Layer 4 of a small transformer language model trained on English Wikipedia (12 layers, counted from 0, width 128).
A neuron's activation on a vector x is SiLU(gate . x) times (in . x), where the dot is the dot product.

Input weights of the MLP neurons that the questions are about. A number n stands for n times 0.0011.
n20 gate: -131 -78 -225 -108 -51 -6 -37 97 194 -108 -13 -37 128 109 -93 -72 12 -22 -34 -37 42 -79 -55 -13 58 58 -88 18 3 107 0 -102 -15 34 0 68 33 -85 -25 -33 64 94 -125 -79 -30 115 82 31 102 225 -204 190 105 -174 12 -151 -68 278 90 41 -3 169 36 -151 42 146 -12 18 -66 -63 -146 -22 119 69 -40 -47 -236 51 135 72 -21 -82 -42 -86 -71 12 -21 6 43 85 43 30 3 -231 -59 232 64 155 37 66 -112 124 -160 146 122 211 66 145 -39 145 129 9 69 31 -58 -6 9 124 15 6 9 -235 71 108 126 92 -55 12
n68 gate: 174 104 13 152 195 -188 52 90 -39 13 10 87 -73 -95 25 48 -38 166 -181 -68 95 -90 16 -50 -141 71 29 -45 -58 123 -69 67 173 149 113 157 -99 -10 -133 -149 149 170 156 160 -6 20 -93 136 253 -71 55 124 -13 -36 -81 64 114 -73 88 -116 -209 26 111 -163 9 32 31 107 83 158 27 -125 -103 -35 -141 250 77 -22 -52 -164 39 257 19 210 143 -22 3 -43 119 90 -68 -105 106 38 99 31 136 131 3 109 -70 -54 106 -13 -42 -41 -3 124 51 33 -32 -42 -51 88 10 84 -200 26 -141 -7 -112 174 79 10 -13 -78 -246 46
n100 gate: 31 133 11 148 -213 170 -72 173 66 -37 314 -27 -46 206 -103 -188 -207 -131 -58 -99 40 -51 0 116 10 -21 112 -3 14 109 31 -171 -159 -144 -150 -211 -7 -230 -81 23 -55 0 53 78 -98 -38 -44 -113 -84 71 -197 11 38 101 363 -44 111 87 41 -154 -45 -10 -114 -152 -130 -57 33 -48 3 54 -73 87 34 -54 -101 -299 -10 -208 -185 37 65 -184 104 -13 196 -104 142 -188 -27 -133 -44 -20 -39 -3 -42 20 -103 -64 38 -115 -24 -99 -112 -108 -61 13 -20 -84 -10 45 -13 -21 84 145 72 27 90 54 51 170 56 276 153 17 -124 45 37 -72
n179 gate: 26 -82 17 -98 -47 -204 39 144 211 -32 -128 -68 188 -102 129 54 -47 -19 42 261 -47 170 -122 -218 35 29 128 172 -32 145 -99 -127 -85 -174 77 65 22 29 -202 -54 264 -3 142 -255 -41 -29 87 23 41 -173 143 10 -23 -134 68 -22 62 -176 75 56 46 -175 307 -197 85 -126 -147 48 19 25 -34 69 80 -13 3 -49 131 126 19 44 58 -115 -57 50 -19 -3 141 135 -58 -93 132 73 86 45 -135 47 -155 16 -75 -20 93 -47 75 -105 -116 10 79 -32 70 85 -3 45 0 -91 -10 -100 13 64 48 -134 -20 257 41 20 -32 -13 144 58
n193 gate: 102 -95 97 -167 140 148 35 134 -130 41 105 38 75 -57 156 10 190 0 -94 215 -180 -31 17 -71 -107 -129 -10 110 56 -39 18 41 158 42 21 -56 -38 -14 85 167 -73 -14 -263 -82 -164 -109 -162 101 -44 -7 -130 0 98 74 -87 72 -42 170 266 -35 144 120 99 240 -231 -190 -95 -90 113 -231 -41 42 128 248 -169 162 -58 34 -150 -163 3 -55 20 -91 129 -106 -7 18 104 267 3 85 -85 -24 -149 27 -80 -76 109 -21 -310 43 -13 106 24 -85 -41 -92 7 130 129 10 -75 -32 132 -143 146 113 155 63 7 -142 148 -21 -24 56 -69 -38
n206 gate: 115 9 93 200 177 104 -17 10 -158 164 -94 -150 -10 44 7 82 78 -77 50 -17 131 -83 -225 41 -80 -107 -79 -207 130 27 109 -147 84 -13 156 0 -30 201 41 -39 170 89 -181 237 85 -34 40 -23 -85 0 98 -149 -78 -152 93 40 -30 196 -34 -58 64 -26 -121 0 196 -159 42 10 16 65 21 325 126 13 -24 44 -92 -56 27 -68 234 -27 13 -142 -205 -43 -43 -17 133 -3 -120 23 65 159 -68 211 273 152 54 -147 0 10 -16 -85 -77 141 -134 -59 174 -10 -121 121 -69 64 3 174 127 86 139 20 -82 -50 52 13 -105 87 -129 40
n270 gate: -124 273 -43 167 60 -76 -6 63 -71 107 40 -131 3 156 -25 135 13 -264 -32 150 69 140 -92 72 57 -109 67 117 -74 -85 -65 -19 107 -122 -156 39 -44 183 -171 50 112 -86 -105 44 25 117 86 58 128 -111 -268 -70 -211 75 -37 -67 91 16 -68 59 -16 117 -94 111 -147 -72 16 115 88 -144 48 -98 -10 -81 -97 111 66 -6 -193 -56 45 105 -116 3 6 63 -121 -114 -45 -20 -77 -44 -26 89 -255 -87 -99 -254 42 65 -32 46 -108 62 -22 -25 -47 -28 -215 -19 -88 10 107 -123 -32 55 38 231 -114 127 -104 -89 -50 -191 16 19 -67 164
n441 gate: -10 -19 -194 -23 -70 31 -37 30 -115 132 -234 -3 -165 102 203 122 118 128 70 -74 49 -7 37 -45 -40 -134 60 -60 -77 220 -38 -23 -220 -97 -103 -118 -86 7 165 0 241 110 10 10 135 129 73 20 -3 -83 173 24 -129 -200 78 0 -34 26 -41 106 44 -7 -82 -36 118 -59 -176 30 -142 151 -110 92 7 66 214 20 53 177 168 -128 -60 -7 39 -55 -91 -33 -93 -143 218 -182 134 43 -69 -176 -137 153 -20 -66 78 79 163 215 -61 -187 50 16 -56 -66 -172 -10 187 20 69 162 214 -188 -23 96 -120 -14 14 -230 -121 -24 26 -64 93 -98
n495 gate: -27 50 64 51 136 -14 49 -13 -13 -266 55 206 -13 100 -32 19 29 95 206 -20 122 36 29 -80 172 -13 -10 100 157 -124 64 22 3 -95 198 -82 51 -19 77 -54 137 -49 20 210 261 126 -88 3 70 13 -13 -10 238 -192 98 32 -235 -73 -66 -23 13 -68 151 -71 214 179 220 -95 -100 128 -250 13 -88 -26 -40 -166 107 -48 13 54 -7 -91 -29 79 102 -154 81 93 -65 117 117 83 -3 -185 33 67 -49 126 7 84 -120 -129 -66 -60 98 -174 128 -158 35 -185 80 92 -13 -7 -13 -3 -54 36 55 -139 140 130 -48 -99 138 -177 -87 -125
n497 gate: -33 -61 -120 133 94 7 103 167 121 -172 -193 -13 162 66 -171 207 0 13 97 68 260 26 141 -46 64 -26 45 -6 13 -46 10 -60 23 32 -87 -118 -105 -51 3 178 36 -29 -179 -42 29 -23 77 23 288 -13 49 -124 -39 -259 -9 -10 -16 177 -118 -63 -62 3 54 38 89 129 69 -6 118 -76 -41 161 81 -38 3 128 29 -22 -62 66 -130 -103 -57 -69 -26 156 160 0 129 110 148 -98 96 -257 -106 192 -58 80 43 43 157 10 19 128 90 -169 54 16 80 108 -6 -176 345 0 -13 68 -44 179 -71 16 -56 16 69 -144 -32 -45 -102 133
n20 in: -42 -87 228 -210 -180 -121 141 66 280 62 -56 -85 87 -96 221 -43 46 168 148 -72 15 -3 56 107 -19 -19 -44 131 44 -210 -255 -43 13 25 116 -76 -87 62 175 136 3 0 -6 9 74 64 6 -41 -58 -47 -115 -154 -89 51 -9 28 -6 -139 92 45 -16 -205 15 174 -96 -71 -156 95 81 105 13 -77 151 -31 125 -131 -81 -77 66 -22 136 -132 80 -113 -13 -102 19 135 60 52 69 37 35 -31 193 34 -94 -131 86 103 19 75 -46 -150 -91 40 210 96 106 41 -71 238 -40 32 -142 92 -145 112 16 22 -3 -16 153 29 3 -167 37 -105
n68 in: -7 -111 -30 -105 -88 -185 -250 148 -183 -29 85 -52 163 56 48 211 -206 114 23 -3 45 -10 -151 -23 84 -39 186 125 -23 27 -325 -35 -154 -85 113 111 -3 132 40 3 -52 -48 -130 -93 -70 -155 42 65 -67 -23 72 30 -30 -53 6 87 82 -29 -200 10 16 211 -99 -10 0 6 32 -172 13 134 59 -23 65 -10 264 -135 35 -6 33 13 -62 3 63 -85 -7 83 -64 -26 -91 -113 13 -16 7 19 -116 -209 88 -174 43 -136 10 54 -44 -92 172 179 0 -138 -189 187 35 225 51 118 13 10 0 -48 -100 178 189 84 -104 92 118 -39 180 -131
n100 in: 16 -111 184 88 -32 -29 83 55 47 -54 -42 -3 -31 -185 120 106 24 161 -49 37 -75 -122 143 -16 49 -182 58 -152 43 -243 31 -72 -159 43 -132 -47 -221 -27 -126 -84 -34 250 -136 182 185 -3 25 -49 27 -31 -127 -108 90 -94 -56 -12 -171 -183 -196 -44 -56 -176 73 149 -48 -69 72 -68 -30 -30 -117 -191 -58 135 47 34 15 -12 68 51 40 159 3 24 12 -130 12 -63 -6 98 -31 -27 -13 -104 204 -228 -86 -55 -22 -63 110 73 -15 22 141 -88 -148 112 42 25 -15 158 -70 -140 -74 -34 48 -34 82 78 229 -70 -39 90 97 -83 12 53
n179 in: 52 -87 13 9 -39 16 -25 -47 86 53 17 60 -75 13 -19 37 47 29 22 82 103 123 -53 78 94 41 -213 -53 -228 46 259 -81 55 -67 -41 -163 -47 47 29 112 92 -104 224 13 -75 87 82 3 -62 -47 86 -13 26 -145 303 47 170 12 0 -133 -135 -150 -84 22 -133 -182 -28 -13 75 -68 -27 93 161 -19 -16 -35 69 -22 -80 -87 -41 -236 -257 -86 118 137 -72 6 79 -111 73 99 -52 -16 -194 68 -117 -38 -10 -133 22 171 98 119 -95 41 -121 -53 -100 96 -140 -140 59 -35 10 -6 127 166 91 -129 -372 145 -18 93 28 -73 -3 54
n193 in: -187 67 73 -28 227 -48 32 -186 -121 146 114 -7 0 79 -90 174 -14 53 -35 194 100 -144 53 47 -53 -14 42 63 11 -65 -40 194 -39 209 -77 39 -163 -94 65 173 -237 -18 0 -157 -14 100 -4 -131 -103 228 -7 -18 -21 -172 -171 14 39 -145 -11 -54 -136 -66 -142 -14 -69 172 69 163 -52 -7 90 14 7 14 -115 -140 73 49 25 66 -205 -56 10 27 -92 87 -7 180 229 40 -215 131 87 -84 11 7 18 -150 286 137 140 -103 0 50 -148 38 7 -105 164 178 10 21 153 -36 -180 -127 -201 91 67 297 22 -179 141 -111 -87 312 31 78
n206 in: 43 131 212 49 158 110 67 -137 -175 191 85 -170 65 -11 48 -153 -7 -110 124 -50 59 39 28 4 77 96 -4 52 -89 -94 62 -59 -107 -114 18 -172 115 70 134 -132 64 -91 7 -63 14 25 141 -21 90 -56 18 -253 -72 122 -99 25 -157 -125 147 184 -100 10 -10 39 -145 -14 -141 75 94 -31 -120 90 -176 66 -40 0 -158 -125 75 107 195 32 -187 -89 -153 -156 123 -69 85 131 88 -49 62 456 174 -135 170 217 -104 -29 -42 55 58 83 -21 126 -62 -38 178 54 87 -18 -203 282 -7 -99 -10 60 -53 0 -90 226 -134 -150 146 -195 -77 -11
n270 in: 68 55 -91 72 155 -41 -76 24 -46 18 238 -97 -59 -56 39 6 -217 -177 137 -64 -66 187 -12 94 27 -73 -27 27 -107 -253 90 -218 129 -122 151 77 84 102 22 -15 -27 -115 22 99 -9 -55 33 -6 -18 -176 -141 19 31 -80 82 -139 34 -54 -34 12 129 111 -12 -171 167 -157 41 46 120 176 -13 105 -88 95 -43 80 21 -36 -12 -92 0 33 -119 97 -110 48 139 174 -155 -159 -112 -60 128 -57 -6 -12 -37 48 43 168 -33 215 -129 31 -36 -15 110 0 -141 200 -92 -34 225 86 -73 76 30 -30 -106 145 140 -21 6 -105 -39 -31 63 34
n441 in: 34 19 -21 -62 -45 -73 96 -20 -128 56 -31 -57 -106 41 -20 -180 -65 -144 127 -70 -13 36 20 -82 185 160 53 105 20 79 -235 -147 7 -230 -232 -222 -10 -69 -243 -245 130 50 222 145 118 98 86 -10 -36 -17 -74 0 44 -14 80 -86 -71 -88 -192 126 -71 -95 -210 -142 199 -6 -165 -53 -62 -160 14 274 -13 29 -61 -132 26 101 97 111 23 -20 -26 -23 -211 -118 -125 17 -60 -34 17 13 92 -126 -34 191 73 129 20 116 -53 238 113 -27 -199 -10 140 -16 115 67 -49 -50 69 -60 80 73 13 -36 112 10 -58 186 126 81 -137 -53 -122 104
n495 in: -178 -94 -51 -29 34 -92 -168 121 -96 168 14 3 -105 201 -64 6 10 20 129 109 6 105 43 3 105 -33 202 -36 -26 -54 30 -71 247 23 75 -40 75 46 203 100 13 13 -44 -101 -32 -217 240 26 -68 -144 27 3 -97 -80 19 78 17 -129 90 13 133 16 68 68 -148 -13 -83 -102 74 -39 -98 -3 62 -16 204 94 -189 -52 46 97 -96 -59 -103 -131 80 -133 -196 -309 59 -101 -3 -61 -132 -105 -98 -148 95 13 -250 -152 183 -143 45 -137 174 -175 -29 3 -58 33 -35 -169 91 23 204 40 -10 75 -39 150 -34 -148 67 63 52 76 271 -116
n497 in: 47 97 32 97 -260 -90 59 -120 66 -33 -139 102 60 0 88 -58 -33 78 -109 28 -128 117 -37 -73 191 -183 -9 159 93 -3 -38 12 50 -208 -83 47 -88 15 38 43 -74 -169 -140 -24 -110 -53 -108 267 15 -15 97 -42 53 -31 105 -95 -88 54 -38 35 -157 98 -219 83 61 -242 105 133 40 115 39 -148 -46 52 63 -72 74 122 124 -106 37 -43 79 -69 25 -76 -40 -111 6 168 -68 140 -57 3 -63 -112 0 -107 129 29 -43 -77 -120 -151 139 12 12 122 70 3 106 31 -18 -169 -22 -62 128 -206 -18 -207 152 -130 102 175 -94 -140 95 37

Each question shows a token from some text and the vector x that enters the MLP there. A number n stands for n times 0.0091.

" remained": -84 -233 -8 -56 -312 -179 81 119 -76 102 -79 -39 269 -111 -6 -18 51 -18 -4 -92 -46 52 1 -98 23 -174 18 -33 -181 29 243 -77 27 43 -55 86 -53 -98 -45 36 -54 -121 -34 -20 -140 142 -17 -152 41 59 189 -2 -169 -162 22 46 -22 -52 -93 129 -99 -45 -87 22 23 20 23 -18 33 81 -82 115 -68 -109 -48 -3 -145 149 -199 66 202 -114 -130 -97 88 27 239 32 123 39 82 -73 117 -71 147 -9 -61 13 -153 -87 37 -126 -12 169 -11 168 74 -122 -13 9 -155 90 -148 -9 -20 -4 10 -143 53 -147 230 -85 68 14 175 -50 64 35
Which neuron fires most, and how strongly? n179, at about 1.9

"hi": -112 -78 81 34 -67 -159 -40 -91 -157 146 -13 46 75 -55 121 -91 -65 -41 131 62 160 65 51 -16 99 44 -9 -9 138 42 -72 -136 -165 83 -1 90 -6 71 -48 -49 -9 -46 -221 144 -47 -164 -247 58 -31 -98 77 56 -261 -45 -148 33 -158 6 75 -116 10 110 -59 23 32 -115 55 -190 -70 180 -133 -204 68 -14 10 39 17 4 -47 73 12 -92 111 -10 95 -123 108 121 6 -247 119 -195 0 14 151 33 -24 43 55 -16 -33 14 -84 -115 103 90 103 -33 -66 74 14 238 44 185 -68 65 87 -129 27 -30 228 -47 157 -217 -140 58 33 -192
Which neuron fires most, and how strongly? n100, at about 0.53

"#": -53 27 108 113 -30 -69 -34 41 -43 81 -153 40 -42 -170 18 -41 -174 -61 20 -25 110 55 -117 -211 129 29 -125 -121 56 -295 130 -5 -121 99 -100 -127 34 -165 -192 -99 41 27 -167 -110 -22 55 -271 -83 -59 -30 86 172 -149 81 -13 -5 225 -23 -1 171 -266 52 -103 -99 -153 -97 -100 -111 -17 130 -96 -68 -186 -15 120 98 99 -40 -179 93 56 40 29 69 54 -113 -44 170 146 -17 77 -66 44 18 167 -32 -7 132 54 -94 9 -35 -154 85 155 14 -23 166 -38 -55 -212 54 -42 112 27 166 -91 -39 4 40 -194 -204 -36 -9 -77 -7 16 201
Which neuron lights up most? n495

"ident": 69 -87 -63 292 -119 -8 107 -1 9 186 -238 127 103 61 28 19 -201 38 32 46 76 -6 -184 44 90 131 41 161 -50 -99 82 -158 -133 66 141 56 73 -145 67 -160 26 110 -38 -41 -65 73 -73 94 -236 38 208 51 -104 -100 -200 -10 132 -74 -70 48 -79 175 37 -50 -7 -79 -18 150 -33 -63 -190 72 120 -56 -83 -113 -3 151 -110 -36 -201 67 -16 -163 132 29 -76 14 137 73 -97 -12 -54 -128 65 70 29 19 -85 57 -16 -17 -51 -11 5 -29 -138 -13 8 123 -182 187 -26 90 96 101 -170 36 -88 137 94 -92 123 -53 -168 -77 22 295
Which neuron lights up most? n68

" West": -9 -104 17 139 -117 -139 47 -162 -109 105 30 -151 0 -49 46 -42 -141 28 64 -3 128 -49 176 -24 78 27 -159 -56 38 -190 -57 78 16 -51 192 2 103 -110 -239 -163 -12 -4 -125 78 -89 -131 -129 -3 -8 130 35 104 -175 -61 108 35 168 -23 -99 210 73 24 94 -57 -5 -26 94 -148 -18 -47 -207 11 -106 -175 25 34 -18 167 -221 92 88 -137 70 -112 -79 -79 168 277 75 -132 47 -115 29 -55 128 81 210 136 36 -27 70 -8 -56 -2 161 75 -163 90 -54 48 -63 117 12 -15 111 15 66 65 -116 -14 80 -116 -116 -130 -141 -68 33 -25
Which neuron lights up most? n206

" of": -141 -255 27 102 -21 -112 37 120 -202 202 -51 -74 97 -30 327 -148 -80 -33 18 70 142 34 -10 125 72 5 -44 193 -47 -94 16 -30 45 118 152 -36 64 -138 -28 -93 72 -99 23 -62 -28 68 10 -42 -25 5 96 191 -47 -157 14 -18 -19 -13 -81 120 -203 23 -3 60 73 201 -58 17 -146 1 -194 -30 -11 -29 -48 74 -21 173 -82 -56 105 -83 19 155 -36 -16 13 26 187 -56 64 15 142 -42 170 53 -165 92 20 -70 137 -108 -31 9 11 51 -30 -63 -26 168 -162 36 -169 83 41 36 136 50 50 -37 78 -83 -86 33 167 -101 -41 63
Which two neurons fire most, strongest first? n20, n179

" gar": -183 -147 -52 26 -215 -1 196 -15 -113 89 111 0 131 17 69 -66 -107 -36 -50 -99 -145 45 -83 -189 -23 30 -46 -142 77 -131 79 44 50 48 106 8 -4 -96 -30 -193 45 -24 -61 -26 45 -48 -157 -106 7 -6 175 121 28 66 -155 294 80 -68 -49 110 -216 109 -58 186 72 -57 140 -46 -42 73 -120 -172 -212 -165 -49 -219 -88 271 -111 26 -108 -63 30 -11 -98 -46 -97 -26 -43 -110 -46 -29 116 -101 32 -120 61 94 121 0 -14 -240 -30 -73 -176 84 -61 103 5 58 -134 -33 208 109 148 41 135 -12 15 -55 4 12 -54 -127 34 -192 63 64
Which neuron lights up most? n179

" and": -140 -255 80 23 -17 -51 157 -21 -65 103 144 96 121 -107 215 -71 209 -72 26 -28 157 -96 16 63 74 -64 43 200 -77 -34 62 3 -8 -80 -7 86 45 -231 24 38 -94 -106 -121 -107 -185 129 -77 -4 30 46 31 -78 -103 -49 -50 -193 -59 -12 -61 55 13 -19 -27 196 -10 54 -128 -36 8 187 -188 -2 42 16 -134 12 -44 308 -133 -80 72 -196 7 -118 29 150 22 29 44 -110 -3 36 92 -164 -92 76 -123 131 110 3 47 -171 -94 257 117 44 -103 -35 2 -9 -201 93 -17 46 27 100 92 -16 -67 -38 -21 -123 43 12 61 144 60 63
Which three neurons fire most, strongest first? n193, n20, n497

"0": -66 44 99 78 -144 9 5 -29 -47 -31 -135 108 228 24 84 -67 -34 23 -30 72 -20 -20 -132 96 134 153 9 30 100 -72 -16 39 -207 56 11 -124 -179 -140 -126 -187 36 -24 145 47 16 -134 -122 -88 -20 54 -30 197 -52 58 -66 150 -52 -13 -98 58 -168 -56 46 2 88 1 19 -11 -93 -7 -80 -85 -50 -58 181 44 -12 72 -16 24 30 -236 137 -77 331 64 64 9 176 -78 62 61 8 137 -75 50 89 245 -168 -11 35 29 -102 109 132 61 -31 -93 -26 114 -58 -50 -172 26 60 100 249 -198 -115 -45 -55 -279 -71 -151 69 45 -52 29
Which neuron fires most, and how strongly? n270, at about 0.72

" with": -116 -347 150 14 -95 -131 20 23 -185 74 -64 31 257 -92 257 -43 -115 28 80 87 100 16 -75 79 -64 94 70 134 150 -92 260 -113 -4 -59 -73 -175 15 -7 -239 34 77 -68 33 -95 -8 192 39 -46 -46 -59 209 72 -143 -135 -16 -142 -95 19 -90 74 -69 -54 11 25 -92 -80 -131 48 -75 112 -89 -115 31 -136 10 39 42 155 -64 -54 53 -35 -66 -45 76 -69 -13 -2 107 -15 -1 -17 144 12 -86 123 -172 96 -75 38 127 -29 152 88 86 -13 -69 -106 -80 68 -36 150 -71 70 -22 77 -54 1 -16 3 -59 -28 -12 114 16 36 -24 -25
Which neuron lights up most? n179

" established": -33 -163 -25 68 -245 -204 33 97 -15 242 -155 58 324 81 180 1 75 57 -22 -87 120 -140 78 -71 12 -62 -13 158 -22 -45 121 -146 -159 179 56 19 3 69 -62 -93 27 -23 58 28 -72 86 -83 -247 110 -5 233 80 -28 -147 -18 -122 -109 -52 -86 168 -125 101 -127 50 -38 25 38 -5 23 116 -34 69 -154 -27 32 42 -97 41 -67 79 98 32 -105 3 172 -5 -76 -38 155 -128 22 -15 257 86 -67 137 -73 161 4 -76 98 -47 5 137 113 -15 -23 -27 35 67 -256 135 -11 87 121 -79 108 -77 -100 -16 -8 -148 -4 -3 -12 -73 -102 132
Which neuron lights up most? n206

"er": -190 11 -75 316 -129 -134 -40 58 -59 142 -157 105 185 21 25 121 -60 -154 -97 36 196 -136 -171 106 30 137 -142 -7 48 -109 1 -49 10 18 187 165 116 -119 -152 -81 35 -173 -141 -67 0 64 -179 120 17 -129 -60 -90 -227 301 -78 40 -32 -69 -144 70 -85 168 -43 -143 9 42 0 -97 -133 43 -3 -81 -99 -119 -148 -160 -18 142 -92 -42 16 6 16 -128 -24 -24 70 -22 38 -83 -73 8 184 -27 251 45 -49 212 -48 -98 -15 34 -106 61 -51 96 138 -28 -134 -37 -120 188 47 9 -112 -102 11 -47 -5 -51 93 4 -7 -166 -58 -39 43 -115
Which two neurons fire most, strongest first? n270, n68

"ions": 32 -156 102 250 -130 -63 -81 -6 -160 125 -146 89 57 -70 54 34 -59 5 -108 53 90 218 -74 32 61 131 -30 264 47 -61 177 -67 -53 -49 -100 -131 110 -37 -100 -67 -19 -13 -174 -340 -154 118 -19 33 55 -24 170 -33 -79 -61 -18 -10 161 -125 -121 227 -63 164 -46 -119 -67 70 128 77 -184 -55 7 51 -29 -7 15 40 -91 180 -94 121 12 -143 -54 -5 -26 121 -55 143 69 9 -15 17 112 117 234 -25 -49 105 36 -157 100 -91 -125 23 59 115 96 78 70 53 -174 38 -116 100 113 26 -107 -43 -51 -117 101 -180 85 -138 -153 -94 33 83
Which neuron lights up most? n497

"1": -51 -111 -50 19 -97 -90 -77 -90 37 -9 -217 74 145 27 37 -52 -15 -92 254 126 45 -81 -52 -67 120 54 67 159 17 -13 87 18 -218 -73 176 -3 -5 -8 -140 -224 -62 98 -91 -177 149 21 -94 -55 -100 83 -86 149 -96 61 -32 70 -63 62 -84 67 -179 3 -50 -47 -229 -7 -111 -55 -53 -40 -31 -181 40 -24 182 -56 -16 176 -114 263 -33 -184 209 52 68 30 68 79 163 -156 -1 22 54 -14 27 -28 -21 104 -17 -53 29 -119 34 107 214 116 38 -65 135 165 -22 169 -139 31 46 144 18 -131 5 35 -76 -274 50 -76 44 -54 -120 46
Which neuron lights up most? n20

" across": 39 -211 56 30 -83 -262 -5 26 -40 266 143 -121 148 140 186 -12 -18 -152 -35 68 126 46 63 15 82 -122 -10 20 7 -103 76 -136 16 2 -41 -107 -206 27 43 -38 -91 38 57 43 -55 79 -23 59 43 42 79 105 -65 -100 -18 28 8 -132 -29 203 -65 3 104 -56 7 105 -55 -28 -18 71 -183 95 -61 -101 19 -54 -37 246 -248 -110 51 -131 6 40 -121 -178 -144 120 156 -35 44 -32 98 -1 75 122 15 5 64 -44 182 -170 55 114 35 239 -59 53 30 138 10 97 -86 108 252 -63 176 59 -29 -39 42 -148 -159 -53 23 -13 -97 1
Which neuron lights up most? n206

"G": -234 59 -64 34 -122 -120 95 -67 -90 -70 -75 112 93 -66 144 -121 -105 -32 20 -114 144 -81 -67 -100 9 171 -82 -122 53 -119 37 -17 -92 -4 -161 -49 -65 -113 -207 -48 -116 -100 -251 -14 44 -57 -134 137 -52 87 6 68 -29 64 -96 45 91 -93 -21 99 -18 149 -56 27 -211 15 -14 -102 17 171 -252 -154 -148 -86 9 -104 -54 49 -95 130 97 -43 139 53 -88 -123 -89 85 -17 -125 211 113 152 -146 70 -74 78 33 -17 -30 12 -27 -142 -73 55 -57 -138 171 -81 141 2 199 12 204 58 21 107 -55 -62 96 -58 -12 -55 -190 -108 17 -105 -53
Which three neurons fire most, strongest first? n100, n179, n20

" near": -70 -307 -56 46 -63 -226 33 -67 -123 249 119 -36 67 7 171 16 27 -204 42 102 65 -13 63 86 -94 -57 10 65 47 -123 118 -49 -78 19 23 79 83 -23 -92 62 56 54 35 63 -163 224 73 -73 -47 49 113 99 -21 -72 -41 -29 -78 -186 64 139 -59 -106 190 -40 87 46 -186 54 -155 29 -122 -51 -128 -70 -63 52 31 91 -109 -44 177 -153 47 76 78 -13 47 56 207 -145 -50 -51 101 -73 -54 50 81 9 9 -172 144 -212 73 107 -9 181 -32 -61 1 149 9 91 -67 124 133 -6 35 54 21 -169 58 -12 -200 55 -60 -86 -56 18
Which neuron lights up most? n179

"ra": 119 -141 57 82 -115 -72 102 49 -171 152 -213 -95 56 61 -37 69 -161 -148 76 130 184 -184 -95 156 -131 8 -51 56 -1 -59 58 264 168 -135 69 83 42 47 -23 -135 -114 48 -18 -61 -85 -13 -182 -77 -29 -94 55 36 -14 45 -157 133 29 61 -185 -135 -37 157 -17 -54 135 36 -1 -90 -70 101 -221 -92 120 -89 -39 56 -34 34 64 -54 -46 -81 19 -75 31 84 88 -18 103 -84 34 -97 188 72 246 81 -17 153 -153 112 -160 5 -9 -6 -74 -18 -7 9 -173 149 -39 200 123 46 123 40 40 -42 -72 -183 73 -48 -87 -121 -153 -36 232 -78
Which neuron fires most, and how strongly? n68, at about 1.4

"ner": 31 -46 -13 201 -132 -164 -44 27 -153 180 -59 113 59 -42 98 -42 -199 -175 1 -141 86 -83 23 -32 62 142 -75 -67 88 35 92 -30 7 -13 -6 91 26 -170 -151 -295 -52 -113 -168 -34 -5 -31 -156 198 -94 -150 1 -81 -187 174 -159 25 -208 -132 -56 119 18 180 -11 25 -78 24 72 -67 -25 8 -11 -76 -62 -19 -99 10 2 96 -126 43 -59 -54 71 -55 -20 -86 -19 110 134 -283 -10 8 101 136 164 127 42 182 30 -141 45 24 -198 -45 79 167 44 116 -99 63 -98 153 170 69 40 39 5 15 -25 -55 2 -105 116 -147 -136 -99 -68 -91
Which neuron lights up most? n206

" Institute": -21 -135 -82 180 -113 -69 12 48 -151 212 -108 -72 122 -47 -49 -125 63 5 -76 -4 202 1 106 -106 -133 59 -104 -18 -76 -361 -47 0 41 2 131 -18 142 21 -187 -100 103 36 -56 -48 -109 11 -131 35 6 -123 173 25 47 -17 10 -13 21 -80 -185 97 -222 126 -11 78 -146 -30 34 -125 -81 -114 -88 -223 -89 33 -41 30 -154 9 -77 -135 0 -66 -35 -62 -6 146 206 166 74 -96 64 -55 229 31 201 41 -140 153 -55 59 56 -19 -73 50 1 160 -44 65 35 2 -113 148 50 86 111 16 -56 -213 -48 6 -19 -53 13 -106 -200 -55 -73 -3
Which neuron fires most, and how strongly? n495, at about 0.5

" following": -96 -156 33 24 -138 -432 24 50 -50 216 35 -16 220 66 76 -74 20 -230 -209 -95 26 78 71 -116 103 123 92 48 159 2 71 -132 -152 138 -130 -73 190 40 -157 -77 8 -121 13 -16 -189 174 -13 22 70 -56 -28 178 5 94 11 -32 61 -16 -29 147 -121 20 17 -130 9 40 -206 32 44 0 -47 -10 22 -53 13 14 3 83 -39 -4 -96 -244 -96 -43 42 -65 47 -61 -20 -57 43 -72 113 66 65 143 -62 10 113 114 73 -87 107 40 170 -42 81 -242 42 100 230 67 -157 -40 83 85 120 -30 -35 -6 -71 -109 -6 60 -46 -144 67 -108
Which neuron lights up most? n441

".": -127 -305 156 -44 -39 -50 98 -30 -84 -17 -94 195 128 7 158 -87 2 -62 19 52 266 86 41 37 16 -60 65 147 18 -1 61 -1 -40 -7 -27 68 -12 -36 -135 -62 42 -28 -21 -68 59 149 -38 -59 118 -37 -36 219 6 -98 -129 -256 40 10 154 169 -20 -69 120 -54 91 28 -123 -22 0 36 -37 -11 -168 10 10 -76 -124 -79 -155 90 6 -152 70 -36 24 164 166 -148 185 -42 53 5 112 9 -60 -81 -114 101 -44 90 13 -142 87 209 90 4 -70 -15 -18 43 -300 46 184 61 -93 163 58 6 70 -130 23 -96 195 19 106 -105 -60 113
Which two neurons fire most, strongest first? n20, n179

" size": -75 -75 74 100 -110 -66 95 81 -57 217 -76 -104 95 20 92 -29 29 -90 -20 -98 70 110 -103 9 77 2 18 39 140 -169 -10 -32 -188 -4 -5 -84 165 -67 87 -27 -170 29 96 -167 -38 191 -254 26 -24 -52 135 111 -70 -35 14 -16 143 -53 18 271 -197 131 23 5 -45 -92 145 105 -22 170 0 -62 -52 4 -9 163 -97 257 85 41 27 118 25 77 44 -178 -73 1 154 -74 -68 61 -13 -30 123 -69 -117 -223 80 48 96 -138 -30 87 25 136 -25 4 172 60 -260 94 -47 133 167 -103 -190 -113 -113 -141 -22 -141 75 -94 -159 -68 15 134
Which neuron lights up most? n495

" the": -126 -471 0 77 -56 -135 39 6 -60 87 43 82 126 -190 157 -27 1 122 -57 28 58 11 -15 -118 -46 43 24 74 -54 -52 111 125 18 54 113 -6 -67 -14 -183 27 -86 53 102 1 -106 49 -10 31 -35 -14 -33 61 -149 -69 -158 116 -75 -17 -7 64 -129 1 -84 -64 82 -1 97 -2 -47 37 -184 -12 58 -39 116 -109 6 86 -135 107 87 -38 63 -2 91 -132 135 -93 54 55 -15 -45 103 -66 -98 19 -6 88 -37 -43 131 -20 13 26 272 79 -28 -85 -47 145 -282 168 -62 98 -11 86 92 -24 -83 26 -75 -32 33 -43 -28 -241 59 54
Which neuron fires most, and how strongly? n68, at about 1.8